Layer 3 of a small transformer language model trained on English Wikipedia (9 layers, counted from 0, width 96). Numbers have three digits each and are written without spaces.
A neuron's activation on a vector x is GELU(weights . x + bias), where the dot is the dot product.
The model reads these tokens: " him" " to" " be" " report" "ed" " to" " the" " f" "as" "c" "ist" " Ital" "ian" " author" "ities" " in" " 194" "1." "\n" "He" " was" " so" "on" " invol" "ved" " in" " under" "gr" "ound" " an" "t" "i-"

The vector x that enters this layer's MLP at each token. A number n stands for (n - 500) times 0.0093.
0 " him": 367608370502387615644747774662569541566755382425396503259758649693454406559526517365436592677402468484627492465694296236511456424646481586758424466623675523604522594718371511433486469585576451356568178686294327298516602377645307526651423484367297395364454418471589521279432327551640323638
1 " to": 374524336481505581655581673607425508445597444516526418193748504661456538605398511256494741714355560661637511589661331115528374465768504620631543547586534483503465575900394474413489526592542458390501334740311427360492524499424260464573562521473359412435303600376653505286610421582534300599
2 " be": 372499349436423584680559613524451499397617448436520492214703565599532542718574478364527681698393572637610462473776285162469372404544495601640610582708454505671530631809308400425454494487675414293386363770339401357444477503443450542576562546539427370396378628364677477234479337641659286603
3 " report": 391529298423437593663551591514479560452534451402401423148670518724421500765524430337483658563462530557616587541862246202404376387572447674675562618590606541555593582780445434501498514538626357435415285724384471342519519530461308491639603534353420375471361574444701547304521304543600296613
4 "ed": 334484305493509643726548586526539597484546475412552445217687589754416410612396529337486701541363623429574638504825325148437474313638422631592610662566584578600522548698402445422476394615583484436579379705342465308527541406484289416604627477380545371369408499352625595250551369561543325642
5 " to": 365526328457510607685569663599459551448595441518516408194729533669468555605407529266509763738334565596608500554685306141533405455728508653566512573630557486477474537813377456437506550607566437392479334743318422373489503491406249459576558526473409369411311614388681498297603396607509243631
6 " the": 408522300466588617605576712484427545471709469461535349209622511760526561604556523398379717788371584512599565507789265164419461415611548615640512543596557594598565571814388411488494473589569491439374319732395349292389474412441298404535591484480424391380342543464665477237658370537503311639
7 " f": 362571249525484571648610664418463561447581370286563521196665546798491481663485336419512631761402460571603499563786171157484417431543536527629612438679548553528593536888481480470503434611620453456288382676404400261506525520408421412584596430488492408413349428437490619303600434637600308677
8 "as": 340500334499680688682632608506343367456641465472504421214705594671508381662425438293472665704408567432579539625688256139554433351485500509635650530684430535630581499806478436466447541613535427434570304838330406398481535500473344464556650468366506459276339488383574533363638382649654303572
9 "c": 318574384534626695709666510467365562411670391456516398226664566674503396616459414354447690711374587505708504514729232145547492372529468568612642610575553470603594595831444450429466501690493495441483258592291481360474622445392440516494588490455440341374336382417575602270723327602646330618
10 "ist": 385568356514504618694560589397482587389676348369524413160662591654461436696467555342401702579411659533569563479730323169458385345606392597685617574625630534569606533775401441483492465681469384364495252724387427386514441497554324473568649478430494398422360436463485675295707375632562328672
11 " Ital": 415416410523578734680602719431479474486695393406531450177716651691403409697508519442431740562490609488525533563699336171418462369609457553671644515639607508643613521855427474533483414568293397395501256578309479336495450404426469408665579531501495424417262473349479469331581382610575382610
12 "ian": 346453354505457712627660640414452386536713391408618422182663482714486492679525548404358741567387611409539605510721317197507469316676416608591611468570610546571632522910476402379536480613329429428618308669299404308535513431535402449614576470494459340468292540460526500293682426696552359572
13 " author": 402515281488367629639693701257537395527650422455508423196690595650480461724490462372358688617467572434585585532700280217462336327584457692806585552598542588529593557975397455462578394632388359449489281651344523362556512499483395409605576521363613419461325507526536561307495396597585243576
14 "ities": 383498442378499657614670678440475455385661417477462452205730581617449471633383583360486702639468566485589564493706317180367326258591454682738517596606664523569530458852376430432519569567485304459634339674283428385573608489485376443590661543427513398436297499420625461322595299632692261639
15 " in": 326422356474549657631554686565415502411626403444501445207642536744462507588452532337327715744372596618705478473681301162518380399655438679596568580688594535563545612716437523446513395648648436440542343592318417335511450444377395399574588548469459378375341588440677516224638400566586234647
16 " 194": 437398287479537680619649613474561475382718368416537537172722569762414425663590409418423722647486582463681630493638368188450497359534546713636544450772525596570499564755430372398484466609415435401455327690344518398457410436441254500638606525480452202422401547326652458335668411516629304601
17 "1.": 454508346600554654570654639415484419392616399518494502179728420758563428618507368330465671640379547509590449528670187208391402290694551732573493575729527558628496520675465482371448513599579589422478314605378437334553501459513339451648572595403488360363383575414702523291566306630617236693
18 "\n": 407500288522622651582616633422425507419547297512566465265746436735517389651479457363469610751395605522524464508751277208478434416578550692595562544675596591596591560782332525438447557543528501368415295695308486345426518435425298403623608464442524222316389565394688517280643407611612238762
19 "He": 393515407490466652632710562571499484440711393661508447284733533724496375673525352371481689503508622488477472418790198160478420445592498606666523439638645658597619516816327459431381534581536461465352250657277460387422464499368314485575598431462418385381384614467671541315586405582579212687
20 " was": 376539333446407631692602641528407499432535443565564481278665599699489482653474448351460644566448589647586435441774292205528477392569481657742605559662562655656643581845276449398442478570614475357406317715365399347477459375440242379502645482485424329376387640347785396315560382546616218623
21 " so": 395499255450627501609673526619519588391623506456571539285761523717478412664447437367524769591385559388555531491718178175515489446589485687658496471746444496573555528789263523425542432584710515393274303664376432339385451487349263463636692469463416423487343618413713510312463386590635276616
22 "on": 322411299465592663632677583488457463416650593481549366262681487722471450633400368356507632510411630384635503455735189179438385398598469616625682651696546599517603518731316482392498501666593541451486306720348465303458453464434278503580644460488603262431361572582679500248638359622528245665
23 " invol": 291492271446485599615543562433521588449556390433658492269775478713425429714360416437539701664453489572573396459809203209489439460584481686612497598672492578562575487875296494586553401589564457339374188653361557294567549430429294501634670550484446408461286505508623523394492383615575234637
24 "ved": 339473290509565678742546608482523559442601419427583485297705548712350449613329434365458753560346529437569605510780270171426527275604455677633543583626565628634666483597277497497496495643627455438414388687376493305577504413421327432523646552338523366409405472417637499310531383674600217608
25 " in": 325410324482572702631560667551421479384578398463521462256665533718449502580380476350323738741376615578690458444689284167525395409640447680594574523712584583579596578708388546453509404649643426439497364596354420326529446434384385396566624548471462377367346581432695512267659437555575191648
26 " under": 340413187526517673660482731544503567399500452567596462196725367667450523654460320401404683711450592426633498439618270213581515412597491670629546467708589515615574669806389512424488373662591411383385354664356453332467423486417257504656604550515514305446378618387680534313647333605550227595
27 "gr": 427421330450520739711578551430455536452587458460429518225626544665471517632473370413482697590590706460686517515758192212452489425529484624579506479636603580548635534635393474376428498625711416392293223633283520345414567447368282611545615524488547268354385507576600645276696388659578195593
28 "ound": 388387253439474677665591631425441518391574389435512424194660545695363521574493443395469729589501700416657583434734359240326428326597525637699561546654554547624623544747365487434465542616568356472411335683321484432549514470533239477614666515482475320312324556433601487333696392669558196705
29 " an": 390507359576444657608618654442395433554559481497593432302580600672510498611493454447394804704441614495666528503739259178493449384447484707630493432653669589647565626796324477386463460661491469451370327656351389229445424378469291347567716612566484382337300543440618395301630413618572221583
30 "t": 345486392588580694679560580391425534396620374444617515258580505639436410693414363413373837616480594478690508477673223163378423326529457576546620459557588597648671503756391529415486517668581432513527262638324399335490483531559313401519672429461438366426359474543609476269750396698633325632
31 "i-": 432423356516540686565557657495433426400616339457568447275644427730482389618520370441375774635520655458544394582650166181481509311531423647612520408747578564667557597798452523413570429601555406548433366681382409289495557454510347449660715507562537286407349432459593559272719371673484231588

Each question shows the input weights of one neuron of the MLP. A number n stands for (n - 500) times 0.0026.

n85 (bias -0.198): 594421512401533351319789622565715574433497509604445448437514601404622436590473447362460550337391482636417528506731477687585500534494620590543520533374497428511503427516500468570439642460524555443626425491231364538592555558578639539500393563474371522511440564607503615538291574431528563515
Its two highest activations, in order, are on tokens 0 " him", 19 "He"

n258 (bias -0.133): 579630553391438555651415602508527446494473461514457389536495479689401607752383463392612476451372500464599544667468369616626701436335563336379619403407525586489437358561608544553532590417575303351467552479565467479432363434580506606535308492477417591459628547431549405344363516495503465579
On which token does it fire most? 3 " report"

n168 (bias -0.121): 456561484409560482360665374530642591432370583675563458493403609332632461590433326373452395561383572556378413341651567537534494575500538503602429490448540783488574609575280483382333497407287738286400451391500463447576494599673465392386471458592490420470507718409446541447325601460365588446
Its two highest activations, in order, are on tokens 20 " was", 19 "He"

n99 (bias -0.002): 483533378356533492426460478344359404483512527506516566444413375599557637433527479489396254262443272384348584515721403473630616475486677402465377394617464382524462393545524393626416431402492506595565596569545413602495522355379514559388658533460491606533476439367432305436475423572557486527
Its two highest activations, in order, are on tokens 8 "as", 7 " f"

n325 (bias -0.090): 528503414577335547460500528543476642528509482689356315649337467567602480439665516623408479459320535607618586468549466427433635550626534492514369412413372477404474223423368544508540537465581593397619500696651491545452412509503545597368489668395423411467357519580571582385427470590444598618
On which token does it fire most? 6 " the"

n261 (bias -0.144): 531605643608353530672396443503326594633643467540556462408503661400274557474515553520548427383618494433429492500599486366514460475528694558392673404560643559537366470334476754445497419540681573492489543526418779582583557380454436588421568535430427486503462535505390403481385527495391505500
On which token does it fire most, and how strongly? 24 "ved", at about 1.8

n225 (bias -0.198): 631568513601632459552530570554455519418565599483288396655483611535387495618477514455530446462525375507572498464604574393602509454535480643397512482543440445329550587461503418711593518567549524540472483386634440470449505538433628379727664477525463416545567500691585479536458498455478505542
Its two highest activations, in order, are on tokens 21 " so", 3 " report"

n352 (bias 0.025): 486395557440312615427480387530553617680331647401614336568478446399685527535521489320515446432375470517626520369470616412540577471541424514476591449364429538546644694612387247352400443471486606547539550442464472478497506450518572440353535459602497675594220525300519533591420536531506622559
On which token does it fire most, and how strongly? 12 "ian", at about 0.81

n132 (bias -0.017): 361561480441523500640585548454537421438419439415542466404421549472554405573483572486555429391385282370656605337500618618454484487745530556572398613452658420526603387547448455524405582417529614602597376469460494521363307533533524562302583401481522618602500559451427515580444730592497508392
On which token does it fire most? 12 "ian"

n75 (bias 0.031): 362554434530432541383489518368434457557562363567561538488515340343521613414466577550508506438476527516457612350310545414471490508455572453519371582411497511411275544521536523495462705462422359613578518722270508473514428422398582591374447530580444513442358449384366475384474653602398505506
On which token does it fire most? 12 "ian"

n207 (bias -0.176): 513725547536457513383620563451602282420555333578494438534398655414455404579473409513454352619666409279550379590607516356455420494614448557421484440381500441579802433478619536567507421438531606682472806534463408256543494621546545579477598426432487472794463440542293564692575531644506466393
Its two highest activations, in order, are on tokens 7 " f", 31 "i-"

n280 (bias -0.102): 453541408525441560491536480461365511552366537577297347617415589473462548617419503512581712449479316398651338643652500455480438442506343436464439601524543542157407462537568588631374392300542540472511440447531438661524614374404406436601485551467521621523444520594667610642553377429339585491
Its two highest activations, in order, are on tokens 3 " report", 23 " invol"

n301 (bias -0.125): 580558411601424403666666442503334445472497638744456475417566562421347483547341620431604459395397497658296444503422411377494603742388351475451553500433469477545538371468518450556517663540519494478549536625485506629482398283491571587423606448446383581492506417548557639497500478318424426649
On which token does it fire most, and how strongly? 19 "He", at about 2.1

n111 (bias -0.134): 426605542460516553378517551574454534512485528529381660467461522451545385383389549582377470546534478498512474446440430408517577578550567514549402483434439560518575648541460698601539502335539548687413542638567508408466604338522422573614522509581577425484525374563429464663577470553422555284
Its two highest activations, in order, are on tokens 31 "i-", 0 " him"

n353 (bias -0.125): 591537611603407582449399515601536443509440546453380380533542562474559452295357671500522660548658412428488497377600541441388682639557566568474592464532390608308548438546523490324228535656611451458479403233444596618545530704478500426477291422658560377335510558732647524588489546658590548379
On which token does it fire most, and how strongly? 27 "gr", at about 1.5

n288 (bias -0.066): 497519415516522371646538621525270372440491497631575478534531485328465601388525432576503479559480446600393546620606640385635407597520480463526423416506452518312621551490368760506447546491563534423439402540500521388562469350723592617557351536698357540555479571329703429646459637548537630602
On which three tokens does it fire most, strongest first? 1 " to", 20 " was", 2 " be"

n160 (bias -0.002): 519432341491570460667618242307509479368497628516500402496555400565617591474530560414474447438644500588482434470602657500601569547564391322607381669555600529461481745467597637619451458613385426634488543500553547536677623600510411516546671285711365550488530460512509592350526829568279527558
Its two highest activations, in order, are on tokens 10 "ist", 28 "ound"

n38 (bias -0.048): 369474668513542460409604596572492303484382710569581586529385731514579472405526490503605602614272452584442570449491519494373539516582525730525596480425585602549458495472509455575458612577505489643594492543380370505417495398591736350559431547459538351443532460549513638589498629479500503453
On which token does it fire most? 29 " an"

n169 (bias -0.122): 562473351457449475546602390483507531502542500444566451489557418453546401448412491335633478514377462511484448495495363794575542457584570441444561545335509319413493402592502515414561422411629431540529587500495610444558507502603385507495572460519477570537260444554474483487566384467502564495
Its two highest activations, in order, are on tokens 23 " invol", 1 " to"

n0 (bias 0.049): 391397397519480623351357346363483483485318547568510493582445438473645556418621398565447514352484589456462449358485484539474424523592542429516469433418338359402518518648522491457606323374349600438517392519467665498509467513321407576543495416526552457537478596396328476500546390560562460644
On which three tokens does it fire most, strongest first? 26 " under", 23 " invol", 12 "ian"

n84 (bias 0.057): 500500269274547578523468469612500530432402412549588467439456572500598553418552481317313512494381437568475409328447535534360448460396749548600381506462630410316596404395558631472303403430346617475569511666385594606567400570345557548336465541353523624599427464465555513455526550595394508494
On which token does it fire most, and how strongly? 5 " to", at about 1.1

n69 (bias -0.121): 635429457479414383326417599427468521478311488542476613410334477385610618458497343575497511567307549394625522679629486381459547565506398567712616480447390641619313514413523567589531482553432513471487378552362529640502489620450596581483422479539685505445529409544561497731552463545355529497
On which token does it fire most, and how strongly? 13 " author", at about 0.13

n244 (bias -0.188): 612414525383407375286420581612606547572268449479440714415637569657542692418658693454486601557468583583618367637222479415290592541479567524695520579479544640405504627575555604449401376687606544553690554460332765579456584422504569589482669294783584578573518585591297546723559369453521510559
On which token does it fire most? 15 " in"

n195 (bias -0.138): 500405417610440555621631651596552302650483346676500464715497576292528539571574664468304553568452381399555519359572612481535545622663707581561261750370364599488571413385617507441645562487600460539488291570427336482457393571600519568457545627522513652564390556568433604518554549279446576581
Its two highest activations, in order, are on tokens 0 " him", 6 " the"

n145 (bias -0.063): 635657380450424437453447440403390381277338460298644401510616396584547398431624481444357448488509592573480471464335556483456422593417633457569341473416618601406366503467528581433242434583450437579472435626577326483571469452363585431515512464571396509584327440459477434540492750514675599312
On which token does it fire most? 7 " f"

n161 (bias 0.058): 585483500601606355560541359539495285277342614492547542392305546574598524442478505329464519505567618536662457359391363473467463482529490432463525489513440700473482495485454571442602449484316460448399517468433535578429630529510526429439383493446601578579600613548557461373544522610426552525
On which token does it fire most? 22 "on"

n275 (bias 0.024): 701604479626560522350454413655470431497604364355618569668552428379454612588552664610593542397364378469380506536575442409531677474474324554532455548494424457535410565242479395619456516497530653610431314648461433516680428494357549669440602492535541562456379335508472562439385497506563409460
Its two highest activations, in order, are on tokens 24 "ved", 21 " so"

n149 (bias -0.217): 466592547483379181331417351401657518456456488346561758657471457335500614603247784586568702275320384456359416323534523050404667496244436449489482461699453583300591614445326459559633668519550623496539280465582441613614616519617400507616458482609523474632394475577557573496523525428685504440
On which token does it fire most, and how strongly? 23 " invol", at about 3

n310 (bias -0.225): 548398506550349390437554355508571615491500484521600551417454372445485476524576422545340522664584618355497512555572701469524568503416314450506509655662418410584688673507409589565290433594466494557511537353478642478649572318343423693481373565518488337483666602319409531620322457647500540532
On which token does it fire most? 26 " under"

n191 (bias -0.049): 517485543599429487500415411449705323403435665623454513774327639545612514469626522531417617604534539682507674493620579583554439423356743580590560355402414558452707487361500342423382535593351566302432474443447403446533500365635395520761617519575411467454604735525604315160467461267591546340
On which token does it fire most, and how strongly? 29 " an", at about 3.8

n22 (bias -0.113): 526397453401488568661635428382515485484378490600509211552300440530516602376551425413614390644432646567742557444522564642392567304526471336386359490533425529422464601431439351487454548324375515604414342339684331527661472526500586553640377515465548328436493519422604740299406658568436420558
On which token does it fire most? 28 "ound"

n131 (bias -0.028): 536357630400579316563375407483409526594465415533477597379358419442485406527494533357746645621321540491514421561337589524617528283664533587274477577521526476500313453439415510415497478446477466361656583649540487411383417500515674488426344633429646387511416558481531617497492569400574352677
On which token does it fire most? 5 " to"

n186 (bias -0.038): 346430414572582494556598402556444449384509488506588356707370704352615618506506583488476420527438359491486712476726610604520623494476607520521561540576630518494491593396478307529497525416579597542514643385382397350487443572374406430331416309583565552667230630506562456311452523606435398421
On which token does it fire most? 6 " the"

n372 (bias 0.002): 411546530605505494514700511484478550639360406552310525601494422208457606585506489384427560503514461240414424438539433614415631534471668576459528467450514491478509548533485570262433441433519430580461545576512585476513408456626388427724561643341358714472415494360359365503469481539366597528
On which token does it fire most? 29 " an"

n179 (bias -0.162): 524436551452492476366459577513344539537759405593521555548411667497481350553517589481505469686637305357516559365556413490521649666582511492417614655475545544523503377448669554521569523635487532681479453449497543497524553517343400473551538596456618365632429381447482454646338392416422456517
On which token does it fire most, and how strongly? 11 " Ital", at about 0.32

n293 (bias -0.047): 417477545656556409654595587571644495397452474470477534450456494461428341478483553516454629525519402537438442569491727629436477396405476648516540623481618598460369670573597559373615581475433461531384440367539557452510672454609629503436723659638535484580517668560412528331474607448468526443
On which token does it fire most, and how strongly? 13 " author", at about 0.39

n86 (bias -0.039): 615374620395668598399644489360366473459521601559532653493341380448397523698524600573534412735556564447549461439676700536450293434508523536711571538494519370411526541398533519566486482352487516414532508544400393468540641381577533522596483516635531453406600465516583634450395541549450658536
On which token does it fire most? 14 "ities"

n127 (bias -0.159): 531446503437272312359587486484516657558461687407481457670592597595478437477319616596497471586514538603386442433583455533308561458458455530640475433560426426532494533644556491522331342617594644409390440509559539743535457503440623384561594604525525407470527443647586545582470454562570699551
On which token does it fire most, and how strongly? 23 " invol", at about 1.7

n36 (bias -0.080): 524722605603551586772437436449534423544579371482526648684563556500497497333563483306563534400578580426431631595456422451591511603641787625545448370765459518436452456372503467649412425554489454528540417459631525570465480681675577415423542656518521695432497639392477386453601543428547477532
On which three tokens does it fire most, strongest first? 17 "1.", 8 "as", 16 " 194"

n124 (bias -0.037): 431278602435559418443536637476387470371573527407451547605559312487441461513476478503510553364492497513351482516485552566376634482565472460745558575495535363510495432617643480508388483630473423517591525468580448469493396333362436578646414463703477673485667480466444414483450505453602539437
On which token does it fire most, and how strongly? 11 " Ital", at about 1.5